Layer 5 of a small transformer language model trained on English Wikipedia (12 layers, counted from 0, width 128).
A neuron's activation on a vector x is GELU(gate . x) times (in . x), where the dot is the dot product.

Input weights of the MLP neurons that the questions are about. A number n stands for n times 0.0039.
n62 gate: 8 15 17 19 42 -5 8 -15 26 -26 -36 -5 6 -2 -40 -42 9 -30 -10 7 -3 -13 -1 33 -17 -7 -49 -1 23 46 -21 16 -16 18 -29 15 19 -8 -8 -30 5 -24 -15 17 -43 6 14 8 23 42 -8 14 -11 -10 22 -11 45 -6 24 -17 -18 33 -14 16 25 -12 19 31 25 0 -26 -2 12 -14 14 17 -27 17 31 14 9 10 7 -12 -11 -29 18 -3 -16 -2 11 -5 6 11 24 -25 20 26 -12 -57 8 20 6 17 27 12 6 -18 -15 -6 -27 9 -23 33 -8 -16 -13 16 12 21 -32 14 16 53 -26 -14 -36 7
n101 gate: -14 -8 -33 -39 -2 -4 32 -67 -3 13 4 21 18 -14 -41 -36 25 -5 14 17 13 23 -5 34 23 51 -7 6 -24 -9 -1 6 8 12 6 -2 -13 19 -30 19 -3 -7 19 35 24 -8 5 3 6 -20 5 5 -17 35 6 12 0 3 0 -11 -34 -5 35 -29 -18 31 30 19 -19 10 -21 -33 36 -15 24 -29 -5 -27 1 -5 40 19 -32 -21 -13 16 36 7 12 -37 26 22 10 4 0 -31 19 -7 4 -7 3 3 3 -24 -34 -20 15 -23 8 -1 30 15 -18 -35 -11 8 49 38 3 -17 1 -2 -10 10 -1 3 -53 -15
n107 gate: 22 -18 20 -19 -36 1 -6 20 32 8 -25 4 16 15 -3 -4 43 -17 28 -3 -11 -3 -10 16 12 -33 2 13 4 -18 -12 -34 9 5 7 -3 11 -25 -35 23 -32 -33 -15 -6 17 12 -31 -22 -7 -9 29 -38 14 6 -5 26 27 10 16 7 10 0 1 34 10 29 33 -11 23 -7 -28 3 14 22 37 -21 9 -29 -31 -3 31 16 -40 40 -27 -12 -2 -1 -16 -5 34 20 -13 0 0 4 1 21 -13 5 14 30 6 -32 12 -4 47 -21 17 -21 -16 20 -4 -11 12 -2 31 -20 -1 -15 -2 10 -7 -6 -14 -18 1 -10
n142 gate: 26 0 -16 1 -18 -4 -21 -3 -5 -18 -8 -13 22 -11 -13 -12 -3 -4 -47 -35 16 16 19 11 21 -2 -5 17 31 13 14 -13 -4 7 -18 -20 10 20 -23 -17 -23 3 18 -9 27 -1 -1 -24 10 -26 -25 18 -20 -30 8 14 7 4 25 23 -1 24 -41 -5 1 -11 -39 -15 -26 -21 14 25 -14 36 -12 -17 -3 3 44 -13 22 20 25 11 -71 9 -7 -3 36 17 10 5 13 -9 19 -32 -8 13 26 -17 12 6 -22 21 35 32 -8 10 -6 3 -5 -29 23 17 -22 18 5 -17 27 9 -22 56 -27 10 20 56 22 6
n146 gate: -17 -37 -8 28 -5 4 10 25 -17 0 25 16 19 -21 -8 21 51 -13 -28 14 14 34 -26 -53 -16 -13 -3 -10 -24 19 8 -65 -63 -35 -1 4 -16 10 34 -12 26 -1 11 20 -20 -18 -25 -13 -17 68 24 -1 -5 20 -16 1 21 -2 40 6 17 27 -30 5 28 -47 6 -12 6 -30 -14 -16 14 19 25 -49 1 -36 -9 18 46 -5 -11 15 16 34 1 -27 -27 33 6 -21 -15 18 2 -58 20 21 28 24 -27 -11 -1 7 4 -5 24 -39 -11 -13 -19 1 24 -20 4 25 35 18 36 -34 8 -1 -16 -1 -6 -29 5 8
n151 gate: -4 26 35 1 -8 -10 47 -1 25 -8 -10 -10 12 20 22 18 -46 39 -35 -23 1 4 35 -19 -11 -1 -19 18 32 -1 11 -7 -17 -33 36 15 7 -23 18 -11 7 12 -1 13 -8 -30 33 -11 2 17 10 -11 -42 26 11 -7 -1 42 10 -13 22 1 4 -10 -24 -20 24 21 -32 1 17 5 21 -39 -10 -10 7 4 20 14 3 -18 -14 -19 12 38 -9 -6 -2 -29 1 5 9 -2 -8 24 32 26 -48 15 -9 -46 6 21 3 21 -27 16 15 -56 2 -27 -10 -6 1 20 -26 8 -21 7 10 -4 28 4 8 -15 37 24
n154 gate: 44 -3 9 -36 -15 -42 31 -4 18 1 -15 18 21 12 -21 46 14 6 9 36 -4 23 8 14 10 6 19 -18 -32 -46 -13 -6 -17 -46 -11 12 20 -16 31 -6 -27 -36 -6 -19 -1 4 -16 -9 18 -8 -8 -16 19 9 20 8 32 -3 -13 -1 -14 -7 45 -27 11 16 22 -15 -34 27 -27 -9 -26 9 -8 -20 -20 -1 -11 -6 -12 -16 -33 2 -32 -5 27 36 -6 29 27 -4 45 -39 -5 -35 16 10 37 50 9 22 -12 -20 6 -24 18 4 -3 4 16 9 -7 -14 -31 -16 37 27 35 -2 -9 -24 -42 15 5 29 34 -17
n169 gate: 8 15 0 -42 44 10 14 -27 17 -5 10 -4 -16 -7 -8 -3 -9 23 25 11 15 32 -24 13 17 4 -1 -21 -3 -6 -6 -36 -8 8 8 -22 15 14 3 43 0 -56 21 -8 -20 24 6 -35 -42 4 3 4 4 -8 -36 -10 -48 -19 12 20 14 -10 18 7 33 15 -25 -9 11 49 5 -4 13 15 -6 -5 -12 37 -14 -16 -11 -1 -35 0 27 17 22 -19 -6 -15 22 -20 -16 35 9 -51 -18 27 -17 6 6 -33 22 -12 -5 -14 24 -8 9 9 26 -17 -26 -20 -9 43 -16 -25 12 41 -34 13 44 1 3 53 -4 5
n180 gate: 35 -1 -43 -53 38 -7 24 3 -31 5 19 17 -10 -8 -23 27 -16 -15 -18 -8 12 27 10 -22 -15 14 -8 -27 -23 15 11 -2 -24 -21 -1 -21 37 22 18 -7 2 35 -35 -35 -45 -6 -17 -26 -11 -9 31 6 36 16 -11 -9 10 23 -17 -23 -13 -11 -21 8 -13 7 31 21 -9 -25 -24 -5 -20 16 6 -21 25 -4 -23 -6 -9 -5 19 -7 18 8 -8 2 13 1 4 -22 10 38 42 -33 -4 28 -24 -4 23 -32 12 8 35 -15 23 24 -11 -4 -23 -3 -10 -37 7 6 57 -5 -16 26 -3 -36 -20 14 -13 55 5 -24
n262 gate: -35 27 -22 8 12 -28 17 -14 23 -11 5 26 14 8 -18 33 9 3 21 0 -11 -3 25 27 -1 9 14 6 -15 11 17 -8 1 8 13 7 19 12 0 56 -22 39 9 -21 3 -5 -48 3 -40 6 -4 30 -12 -13 -23 -35 12 26 -23 17 -2 -13 -11 16 -4 -40 29 -1 2 -40 -8 -42 -5 14 8 4 28 -16 13 -24 -21 -8 -4 -26 5 -4 8 -52 -95 -13 21 28 -38 9 -13 21 14 -2 3 -13 -10 -14 -29 -6 -6 -32 33 -11 -1 0 32 -26 54 -17 35 4 -10 36 6 -22 22 -45 -32 44 -10 -13 5 -27
n292 gate: -7 8 -21 -35 5 -17 -16 3 26 16 -6 -6 -23 11 -28 -28 -11 -5 2 32 19 -30 19 -35 19 -20 5 -1 -10 -1 -9 1 -18 -16 21 19 8 31 7 -12 22 33 45 32 -14 14 25 45 24 1 11 28 -3 -3 -5 31 -24 46 -22 4 9 0 10 44 -23 6 58 7 -27 13 -11 18 34 -21 -9 45 -12 -41 7 -9 -47 17 43 10 15 -18 -39 6 -6 -5 8 16 -4 12 5 -20 -35 -28 4 11 -31 3 -38 -10 -4 14 -9 -6 -27 -10 -6 -27 11 -8 -4 -1 -1 -40 -11 0 -38 8 44 -6 -14 -31 14 3
n301 gate: -16 41 30 23 1 -13 3 21 -45 -10 -10 20 3 -1 -21 30 -31 -13 -33 -3 54 10 -13 11 24 0 -48 -16 -5 9 -38 -10 -19 -20 26 14 41 -11 8 34 -28 -21 6 -27 49 -4 -29 -34 1 22 -11 9 -2 23 7 -1 -19 13 -5 46 5 -17 16 26 41 -3 50 41 36 8 15 -55 -21 -21 -26 -16 -18 6 -24 24 -20 -14 -12 -63 21 1 15 -9 2 -6 19 20 -30 -1 -5 -11 -29 21 23 29 -29 5 33 -35 4 1 -19 3 30 4 -27 -24 6 13 -11 18 21 -3 34 -12 -11 0 -8 20 -13 -21 -43 8
n62 in: -51 46 -6 15 11 22 15 -10 8 3 34 -13 -29 -31 -21 32 -11 8 15 28 4 -8 -4 -15 25 1 27 32 30 4 12 -26 3 -29 3 -6 -21 7 -23 -19 45 -9 44 -17 40 17 -17 30 11 42 34 -10 2 14 45 -28 -8 -2 -4 -4 -27 9 14 -65 -1 -15 -20 -11 9 26 -34 -19 10 -19 3 4 -18 20 7 -31 -2 -5 -25 19 -12 7 1 55 15 22 -1 -44 -31 -23 33 -9 36 22 -10 -27 -36 1 -6 12 -11 -25 -33 12 -16 17 -49 -15 55 5 8 -14 17 21 -6 19 5 21 -12 -43 3 -20 9 -32
n101 in: -39 1 6 -15 -26 -4 13 25 -2 64 4 13 -2 11 14 -26 18 -4 -25 -9 27 -9 -19 -26 21 11 47 1 -16 -12 23 -13 -22 -18 -3 13 -8 -30 13 24 17 -9 42 5 2 -15 -42 1 -12 -6 45 -10 -39 28 18 21 -34 1 -39 -2 35 -29 11 2 -37 28 12 -1 -14 -3 24 4 -3 -47 -6 3 30 -20 -17 2 28 -24 15 -9 -33 -16 22 -1 11 -3 -7 -22 -16 13 27 26 13 -31 -7 2 -14 -7 -45 37 4 16 21 26 -37 -1 39 11 -41 10 -27 15 -25 -5 45 -1 0 -13 -18 20 4 -12 -6 -27
n107 in: -22 -5 1 17 7 27 -29 15 -12 -4 -15 -55 17 -33 24 -16 17 -20 11 -35 21 9 23 10 0 -33 14 -16 6 -6 37 -30 -18 0 -1 -29 -10 8 -8 -6 -38 -13 2 14 23 -23 1 12 26 -15 -31 -30 -6 -27 1 43 35 31 -50 -43 5 35 4 7 63 -19 24 32 13 -21 -12 -31 -10 4 2 -10 17 -1 -9 5 -23 -17 1 -8 -14 -34 7 6 13 4 1 -15 -6 13 -12 31 -30 3 -9 32 1 -16 -6 -14 25 -14 22 17 17 -2 -2 42 1 -3 -4 -19 -10 39 -8 -21 4 -2 -1 12 27 30 -15 -4
n142 in: 20 -1 1 8 18 -22 8 41 0 10 17 -4 1 24 30 9 -13 0 4 24 -19 -11 -4 10 -15 -4 -27 -22 -25 9 8 6 -18 11 14 30 23 -9 16 1 -19 7 27 6 -37 -9 -11 -20 13 -13 -17 -9 -7 24 -5 -43 -27 4 -4 -14 16 -17 18 -8 28 19 -15 10 53 -41 -6 3 -14 -10 -15 51 -21 -2 -14 -11 -7 -24 -18 7 8 -21 14 19 30 40 14 4 -27 6 -9 -38 -7 -3 35 33 -4 -39 -16 -35 -11 -2 16 24 22 -10 24 20 -38 -34 4 -23 28 -8 13 -3 0 -2 1 2 49 -6 6 1
n146 in: 15 -43 54 9 -25 -47 -17 3 -15 26 25 50 -36 -12 -63 -14 8 24 -6 -10 -8 2 47 21 -5 -30 22 -8 15 -4 23 -39 55 -36 13 -20 3 -9 -3 5 11 -3 22 -3 36 -5 -20 -28 7 12 1 18 17 23 27 -3 59 -42 27 -3 29 27 5 22 -23 -18 -1 24 -8 1 -2 -8 23 0 7 -41 -3 0 26 3 -13 8 12 12 4 9 12 -31 22 10 -18 -6 -45 -16 -40 -4 -6 -17 -6 25 -14 7 -3 17 21 -20 -47 -30 -3 22 37 27 -3 15 -2 13 -10 -6 -6 -12 -32 -15 1 -19 -36 -26 20 9
n151 in: 3 -3 -8 1 -16 22 25 -6 -29 -29 18 36 33 -8 -10 4 -27 -24 -3 -10 -67 -7 1 -41 -6 19 -6 25 -42 -34 9 20 8 20 -18 18 14 -18 -11 53 38 14 -13 -9 -4 11 -34 15 -24 -15 8 25 15 22 -16 -20 25 -5 30 17 -5 13 4 -4 -9 -3 -29 -29 -16 9 13 -9 28 21 34 0 29 14 1 -43 14 8 26 27 7 9 32 18 -10 28 -17 -1 -4 -8 10 -5 7 -40 15 26 35 -7 -8 -20 6 -24 4 5 29 31 0 21 -4 -9 14 4 -16 -7 32 -6 -5 22 7 -33 -34 -11 -10 19
n154 in: -17 -11 2 -30 -20 58 28 -24 19 44 -8 -22 14 -4 -8 -7 16 35 21 4 26 7 5 -27 -18 19 -30 2 -11 3 31 19 -1 -18 37 1 22 -18 42 -3 -6 0 -18 -17 26 -3 -42 3 3 12 -17 -41 -32 -9 13 16 -16 -17 -34 -24 27 26 -28 23 -34 6 42 5 42 16 -32 -30 12 -34 13 -8 3 -1 1 -7 16 2 4 21 -9 -12 9 -35 -10 -41 2 25 5 49 -16 43 20 -29 -13 -23 7 28 -19 17 6 1 22 0 21 16 12 5 36 10 29 -34 12 11 -29 -11 16 -22 7 -16 -7 -38 -40 9
n169 in: 3 -18 -24 -18 9 11 -24 -15 16 27 30 -15 -7 2 -26 1 2 -10 -1 -27 3 12 -16 5 30 -15 0 39 -24 -1 -19 -15 -12 30 1 -19 13 12 -25 26 1 -10 46 15 -27 16 10 -11 -43 -24 -24 6 36 12 -32 -32 21 -6 24 -31 0 -8 10 56 4 23 -2 7 -40 21 -15 -13 -32 -1 10 -16 30 2 69 22 -7 19 -22 0 1 4 15 -8 14 -29 31 -9 -12 3 -27 -9 -13 1 -28 -20 -54 -13 21 10 1 -30 22 24 19 37 31 -15 9 29 22 -1 42 3 27 23 -7 13 -35 12 -13 -2 -22 -34
n180 in: -15 -1 31 32 13 22 -44 16 27 -19 -27 -41 -2 27 2 -37 -23 -19 -3 -6 -1 3 -5 -29 16 26 9 -8 11 -12 41 -20 0 -20 -19 24 -33 -4 8 29 14 17 -2 39 -3 -23 -7 -16 6 30 36 -10 0 -3 17 -8 -16 17 -18 -16 32 -14 4 -23 -14 -1 -9 29 5 13 -19 -28 32 -27 -22 -27 16 10 11 -15 -6 -4 -5 16 2 34 -1 -19 -13 51 31 21 11 11 -14 2 -10 14 -22 -15 56 46 -23 -25 12 0 6 -14 21 -19 2 42 -13 16 56 6 -22 -8 16 -3 1 -17 -12 -2 -21 18 -10 36
n262 in: 25 26 33 -19 5 -22 13 -9 -3 0 -17 3 9 13 -14 7 -17 26 20 16 -3 25 15 6 -33 8 41 -12 -7 -29 -38 19 1 16 17 -8 23 25 34 -9 -23 -19 -30 -45 25 -13 8 7 19 -16 -1 16 46 -23 -19 8 41 36 4 -21 10 25 8 1 31 -10 35 11 -33 22 -22 -29 -18 -52 13 1 1 -15 -13 -25 -31 -7 -19 -53 -1 -41 -18 14 -3 -23 -35 10 10 -35 -2 -11 -10 -30 45 5 -36 -61 4 15 -17 25 -13 7 1 33 19 0 2 15 4 13 -5 13 -34 -23 18 -13 -15 10 45 22 1 61
n292 in: -27 5 -8 8 -26 0 25 17 6 -24 12 -31 -22 5 1 -7 -40 -27 25 -53 17 5 5 -42 3 27 10 -30 20 23 22 5 -11 -46 -1 21 -8 -7 -9 37 11 2 -39 -23 -3 21 5 -9 10 51 17 43 5 25 -12 13 5 -3 -16 -13 38 -40 -21 -1 -24 4 24 26 -7 -47 -35 -9 22 -16 10 8 -58 9 -11 44 37 17 10 -5 -9 -25 43 -7 9 2 -22 -11 -18 17 8 -34 -12 2 12 2 13 12 35 -1 -2 18 14 -21 -23 -8 -38 37 1 -12 -16 -14 15 26 -33 -2 30 6 5 12 -34 -29 -39 20
n301 in: -8 12 -21 46 -2 29 4 -1 26 40 -20 39 33 -27 7 2 -1 -25 -7 11 -1 -28 65 34 -52 37 -18 7 34 17 -9 -13 -15 -8 -3 -9 50 -4 -31 43 7 6 -37 20 3 -31 -4 23 2 33 32 -10 3 23 -5 10 -17 -3 -6 -7 45 -11 -30 -3 -24 -57 -23 -23 2 0 -17 -22 -11 -12 35 14 19 10 -27 5 -15 -5 -2 -4 23 18 -39 -19 -3 15 -28 -12 -20 -5 2 51 17 -53 -19 18 13 7 -7 34 1 -21 11 -10 4 -25 -25 -47 -13 22 37 -24 -31 -36 -29 33 -19 -7 -20 5 -23 -9 -20 4

Each question shows a token from some text and the vector x that enters the MLP there. A number n stands for n times 0.046.

" f": 10 1 -13 0 8 5 -19 15 -39 -4 1 -17 16 -9 -4 -6 4 13 -3 -4 -14 8 9 -14 9 42 39 -24 26 -6 15 -6 -3 -4 -19 -9 40 -9 4 14 16 10 8 9 7 -15 12 -9 8 -11 -9 -12 20 16 -5 -12 -28 -34 12 -10 -31 7 -16 -26 15 -9 7 8 26 25 3 8 -26 -27 -18 -10 32 19 1 -19 -4 24 19 8 48 23 -23 20 15 2 -25 36 5 -12 -7 10 2 -39 24 52 -7 -24 8 12 -10 3 2 -4 21 17 12 -23 -8 -23 19 -33 -36 -11 -48 -76 20 -11 -3 20 2 27 8 -40
The three highest activations, in order: n292, n169, n101

"ec": -22 0 20 23 9 29 38 7 -27 -8 26 -28 -11 -5 -10 -25 -1 -26 7 -24 14 -30 -1 -52 11 35 -31 3 3 -11 12 -10 16 25 5 -11 17 -8 -10 31 -8 5 -13 -28 13 20 37 -2 16 -1 41 18 11 -23 -29 4 -8 -46 9 -4 -15 45 -51 4 -2 -15 -10 30 12 -3 -4 -6 18 -5 -3 -14 48 -28 5 -38 -23 10 -3 21 10 -19 -13 35 3 42 -63 -8 7 -15 -21 20 1 -7 -2 -1 3 -6 36 0 31 27 -1 3 23 -29 28 -32 -6 -12 -24 -17 -2 0 -2 12 8 -3 29 18 -23 -3 -24 31
The three highest activations, in order: n151, n101, n169

" I": -7 -4 7 32 -53 -10 -6 16 -17 4 34 -11 0 3 10 3 -18 -7 -16 -20 7 -39 0 8 -5 11 31 -9 13 10 2 25 -12 -2 13 -2 -1 10 17 15 -5 48 -21 -4 12 -25 -15 -1 50 -21 2 6 22 -4 36 22 -31 -5 -8 -28 -54 -38 -15 -48 22 -16 7 17 20 9 1 13 -6 -4 -13 0 25 17 7 24 -22 30 -5 11 5 12 4 -28 15 0 -30 2 -5 12 -30 7 -17 -6 0 12 25 -8 -3 4 -9 11 6 -8 4 -15 -2 -45 0 -19 -5 -12 -42 9 -11 -53 58 18 -1 44 21 21 -15 3
The neuron with the highest activation: n301

"s": -12 6 -29 -11 -12 0 -5 -2 -5 -38 4 0 -5 -11 27 -21 7 0 7 -8 -18 8 -6 7 -10 -2 -35 -3 12 -26 -6 15 41 -24 -26 -5 -22 -23 -4 -12 13 9 12 -3 9 -5 17 12 22 14 -35 -29 -7 11 27 36 30 -60 -31 -8 -2 21 14 -35 -23 29 2 -10 20 43 14 28 2 32 11 -44 -8 28 14 14 5 0 10 81 -5 0 -22 2 13 15 -6 6 5 2 -30 -9 -25 -8 20 17 7 38 -29 5 6 16 40 -9 -11 -20 26 43 -3 -10 -63 -8 -26 3 -8 -25 6 -9 5 1 -5 -26 1 17
The most active neuron and its activation: n154, at about 1.1

"ere": -1 20 1 -11 -3 -11 3 -18 -10 -4 -1 -30 -45 -10 12 -29 -51 -13 12 10 -2 8 -26 -4 -10 25 -11 -17 29 -3 -37 -11 37 17 -26 13 -13 5 -2 -36 -24 -31 15 -25 4 17 6 49 21 6 -14 -3 31 -3 -7 22 -18 -32 11 -38 -23 14 -3 -9 4 24 12 2 39 5 20 18 -9 29 -35 2 14 22 42 -34 -6 36 14 11 -13 -19 4 -12 28 2 -28 -38 11 -4 16 -10 -12 26 9 9 -14 4 43 5 10 5 38 -14 6 21 26 18 -11 -18 -1 30 9 -46 -11 -4 16 -4 7 12 -14 3 22 -52
The neuron with the highest activation: n169

" and": -20 -36 -1 -2 -16 18 -25 0 -3 -22 9 -6 -4 6 11 18 10 44 34 -20 6 -29 21 7 18 -5 37 -13 19 8 1 -4 -13 4 37 -36 11 19 -13 -4 -3 11 -9 -19 -32 8 9 -5 9 -10 27 -69 17 -51 10 15 -1 5 -13 -6 -47 -30 22 -56 -26 22 -6 -5 0 29 11 31 -14 5 -38 9 -7 15 23 -4 -12 36 -7 10 -23 42 -3 21 -2 16 46 10 -26 2 -33 7 11 -4 18 -35 -15 8 -11 -11 -13 5 7 -45 24 7 14 41 -12 7 17 5 21 -17 -31 -10 9 14 20 -32 -10 5 0 -14
The three highest activations, in order: n151, n262, n292

"ian": 25 -24 18 -6 -23 16 -18 20 43 46 -21 -14 -25 23 -6 28 29 -14 21 10 -19 -8 -21 -42 36 9 47 9 -21 5 1 -16 25 -8 -14 -20 -32 -3 21 9 20 -6 -24 -8 31 -27 12 -3 26 -12 2 -13 1 25 -15 1 -2 41 15 -18 -19 0 -2 11 -18 -13 -33 0 16 -16 -16 34 -11 13 -6 -7 -2 13 -6 28 17 -13 38 25 -20 25 -1 -6 -7 -15 12 11 14 -18 -9 -20 24 -17 15 -21 10 7 -6 29 -36 -23 28 -28 -6 12 -35 41 -35 12 2 -9 4 -47 11 -26 -2 38 -25 -6 -13 -6 25 -32
The most active neuron and its activation: n146, at about 0.52

" with": 3 -10 13 -21 25 -17 -19 -2 12 -9 25 -30 -36 -4 43 -30 4 51 -12 20 9 -37 -2 4 25 -3 18 3 24 16 -20 -19 17 -6 -16 9 -16 -5 5 -3 -24 -1 -19 19 11 -8 5 -21 -1 -9 2 -47 20 -28 29 15 -6 -13 -16 0 -28 5 9 -38 -15 36 1 -9 21 32 -17 22 17 17 -25 -12 36 2 -3 -21 4 -1 36 -12 -23 20 -13 -27 -3 7 32 18 -19 22 -3 18 4 6 -9 4 -23 -18 9 -12 0 18 28 -39 16 21 19 -13 8 -49 40 -23 11 -12 -25 -43 40 6 26 2 -1 -12 1 7
The two highest activations, in order: n107, n301

" was": -1 26 -16 -2 -5 -38 0 -28 -13 -8 32 -68 -39 -6 21 -27 -27 -8 2 -7 -1 -11 -20 5 7 -2 -5 -23 29 9 -32 -15 21 14 -13 10 -14 1 -24 -20 -13 -5 22 -19 3 13 6 38 25 -5 -11 -21 28 5 26 14 -8 -15 4 -31 -19 11 28 -20 3 28 -11 5 48 8 21 16 -16 27 -37 0 37 28 29 -43 -5 13 11 18 8 -5 1 -13 28 1 -30 -10 17 9 1 15 -9 13 -17 -6 -10 3 45 -29 9 12 19 -11 -9 -2 34 -14 -7 -24 1 20 17 -28 -8 -35 40 -3 29 26 -16 -3 6 -36
The neuron with the highest activation: n301

"re": -13 1 5 23 -1 28 -14 8 -24 10 24 2 -15 -11 -9 -5 -26 15 5 2 9 -4 6 23 -7 20 -24 1 30 24 -4 11 16 -24 1 -35 29 -27 6 21 -1 34 -18 -6 -8 -6 1 -26 16 -34 -16 3 16 -24 -65 -3 -29 -45 -25 8 -24 25 -8 14 57 -16 -11 12 39 -13 20 1 24 3 -39 11 21 -25 -26 -10 -6 -20 26 28 11 -3 28 4 5 -2 -31 6 4 -7 13 12 16 -17 10 -16 26 -3 38 -10 25 18 25 -7 1 35 -7 11 -46 -4 -4 -10 -12 -8 -27 19 -4 -33 -25 22 -8 20 12 24
The neuron with the highest activation: n301

"ac": -10 7 13 9 24 9 -20 0 -17 1 6 -3 2 -16 4 -7 -3 -10 29 -6 20 12 22 -24 5 24 -18 4 19 17 3 -21 19 20 -32 -11 1 -21 1 20 11 37 -19 -31 12 48 -11 -5 40 33 -14 -5 -3 41 -40 -1 35 -45 -8 -9 -53 33 -8 0 -3 6 -19 45 8 7 35 20 35 14 21 0 22 -17 -25 -12 27 3 -6 12 9 -32 -8 11 10 -16 -28 -28 3 -2 -2 12 -4 -10 -8 -42 46 4 6 0 -25 -10 -11 -57 -6 19 -24 -24 -13 -9 3 18 0 14 -18 -15 32 -17 1 10 18 -32 -24 -36
The neuron with the highest activation: n62

"er": -31 -4 10 30 9 17 1 11 4 -1 4 7 -30 -10 0 -8 0 -47 -11 28 5 26 12 -2 -15 2 13 -21 18 41 10 27 26 -2 6 9 -1 33 29 22 -30 19 -24 -12 33 -31 -30 -19 21 -11 -3 -7 -10 -24 -16 -33 -8 -58 1 34 10 -6 -15 5 12 1 -77 44 34 0 -24 -12 22 21 12 19 -50 6 32 -8 10 10 21 17 22 8 4 3 -4 17 -52 4 -16 -12 2 1 17 -1 -13 -6 -25 -6 36 17 -25 33 25 -23 -12 19 8 -48 3 -18 -1 16 -16 -12 -16 -12 22 -17 -17 -4 -17 17 0 -8
The three highest activations, in order: n146, n301, n101

"M": 0 -28 2 9 -7 24 7 51 -6 -46 1 16 -11 8 22 54 1 -26 -33 -6 30 -7 8 -17 -8 -8 -5 -3 -15 -24 16 20 13 1 -17 -24 25 7 21 -12 15 20 -33 -19 24 8 18 -16 8 4 18 -14 26 -36 31 -47 -10 22 10 -54 -8 -7 3 17 -17 -3 10 -20 16 -16 -24 19 4 -1 -12 -19 36 1 -27 -1 -36 -15 13 17 -1 -10 -48 -16 28 21 36 21 -9 -7 3 12 -43 27 14 30 21 8 32 30 -41 -10 -3 -21 -2 -18 23 2 -11 -11 -5 -19 4 -9 8 -23 23 -23 -24 36 12 -5 7 3
The neuron with the highest activation: n180

"-": -10 -10 -19 -11 -6 1 18 -6 -8 10 37 -19 3 -26 21 19 -17 0 14 -44 7 1 -2 -1 9 -15 -30 22 1 16 -5 -4 -19 -31 -49 10 -35 1 2 8 -12 30 -17 14 -1 -5 0 16 -16 -6 5 -7 -21 7 10 9 32 -21 -3 -5 -32 -20 -22 11 -33 4 5 9 -16 -5 -35 25 -6 5 31 -12 13 -8 12 -2 25 31 0 4 1 23 -20 0 36 22 0 5 55 0 18 21 19 -4 -1 27 -15 -4 12 -16 12 17 8 -9 -27 2 1 45 -45 -46 1 8 -9 22 -30 -57 31 2 14 -4 18 46 25 -25
The most active neuron and its activation: n101, at about 0.29

" p": -9 -18 -10 -1 20 -27 -17 6 -22 -25 10 13 27 6 5 5 21 17 -24 -4 4 -27 -13 -9 10 38 -8 -32 14 45 -2 4 -12 -33 -28 16 1 -25 3 1 -11 37 -33 29 26 10 2 11 -5 -33 9 -23 -27 26 11 12 14 -34 -21 4 -1 -7 -6 -2 -29 -1 9 13 7 31 -6 32 24 21 21 12 -6 20 -20 -6 -17 19 5 16 22 -20 -31 1 8 5 -8 23 1 -9 -13 -26 21 -8 7 53 -6 -18 24 -10 -13 40 -16 -1 41 30 6 -14 -23 -24 14 -19 -28 -40 -29 -56 27 7 28 12 -26 -1 -10 7
The three highest activations, in order: n292, n169, n62

"1": 11 65 -22 -2 -15 -18 18 32 17 4 21 21 -10 -9 24 -31 -2 -1 30 8 3 15 15 -4 -3 -17 -21 -43 0 26 21 11 -14 -41 -14 13 11 -52 31 -4 3 25 -38 -18 -5 17 -20 -23 27 -33 9 16 1 9 9 14 0 -5 -19 -22 -26 40 -23 -7 -46 1 -14 24 -6 -17 -4 -14 -16 18 -6 19 4 -18 12 9 -37 -12 5 -16 29 24 7 35 4 9 -34 15 -16 -39 -6 27 12 -4 -5 27 17 1 11 9 -6 17 19 7 -9 -2 31 14 -17 -1 12 -11 10 -36 -13 -46 49 -19 7 -10 -25 24 -18 1
The neuron with the highest activation: n154

" l": 19 10 -22 3 27 -12 -19 8 -16 -76 38 -32 7 19 0 -40 12 -27 22 -28 -3 -49 -43 -2 -2 25 -18 -25 33 -8 -12 -1 8 -14 -13 -11 -25 -8 -4 -2 7 13 3 1 22 15 -12 -21 -21 -9 -8 -29 56 -5 8 7 13 17 -6 -3 -35 13 -23 -2 -1 -38 5 -11 7 8 15 26 18 13 -2 9 5 -8 -30 -43 6 7 -2 9 45 -26 14 40 26 20 -3 13 31 -12 19 17 26 10 -2 13 4 4 3 -7 -25 23 32 12 -1 5 12 -20 22 9 5 -18 -19 -32 -25 -15 -2 -18 32 2 9 22 7 18
The neuron with the highest activation: n101

"ic": -20 -1 29 -24 27 -12 18 3 33 1 -4 16 -25 -26 21 -8 21 19 10 2 27 -8 10 -8 8 -2 -17 -7 -2 -23 22 3 20 9 22 -5 2 -30 -12 12 -5 -5 -52 10 -14 -21 -23 45 1 4 -20 10 18 30 -3 -4 30 -35 13 11 -27 2 17 -6 -18 -21 -62 2 -1 24 -32 -14 24 -9 1 37 19 14 28 -27 -26 -23 24 11 7 -35 5 24 6 13 -42 20 3 9 -31 15 16 -20 -50 -1 24 -23 34 42 -16 -5 15 5 -8 14 -1 -9 6 -25 27 -45 17 -24 5 17 29 -32 20 -26 -23 -1 18 3
The neuron with the highest activation: n151

"e": 20 27 -13 -14 12 21 1 -16 -35 -43 -30 32 -9 -3 21 -18 -35 -29 -6 21 -3 5 33 -23 -12 3 -40 18 20 0 -20 10 15 25 19 -2 -10 -2 1 -40 -38 2 1 -18 -8 1 -29 -6 51 27 -11 -19 1 -28 13 8 18 -38 18 47 3 -8 -5 -2 43 12 -8 33 11 25 -1 7 17 6 29 19 -28 20 38 -32 -3 2 13 15 13 -29 7 -12 22 20 -48 -11 -16 1 1 -13 20 0 -11 35 -6 -16 42 -5 -5 22 15 1 -6 29 0 -33 -18 -16 -17 -9 -45 -20 -4 -32 28 -21 8 21 -11 17 22 -13
The neuron with the highest activation: n142

"al": -17 26 18 -36 -6 27 16 -24 29 -9 -30 -6 -22 -58 45 -42 -2 -2 20 13 30 20 -35 6 -23 31 22 18 9 -21 6 1 14 -5 -22 -4 -1 -28 10 -17 -13 0 11 -27 -18 8 -29 -8 41 13 -28 -4 2 25 2 14 21 -12 -31 9 -4 3 -8 4 -21 -10 26 -2 12 7 -38 32 -15 17 18 -26 13 -10 16 -40 -3 -8 12 17 57 -6 0 42 -26 14 2 2 -9 13 22 -3 -3 16 5 -11 13 24 18 29 -1 -29 33 -32 -22 25 10 13 -14 -18 -7 4 -19 1 12 -9 -11 -1 -24 -9 -26 3 43 -32
The neuron with the highest activation: n154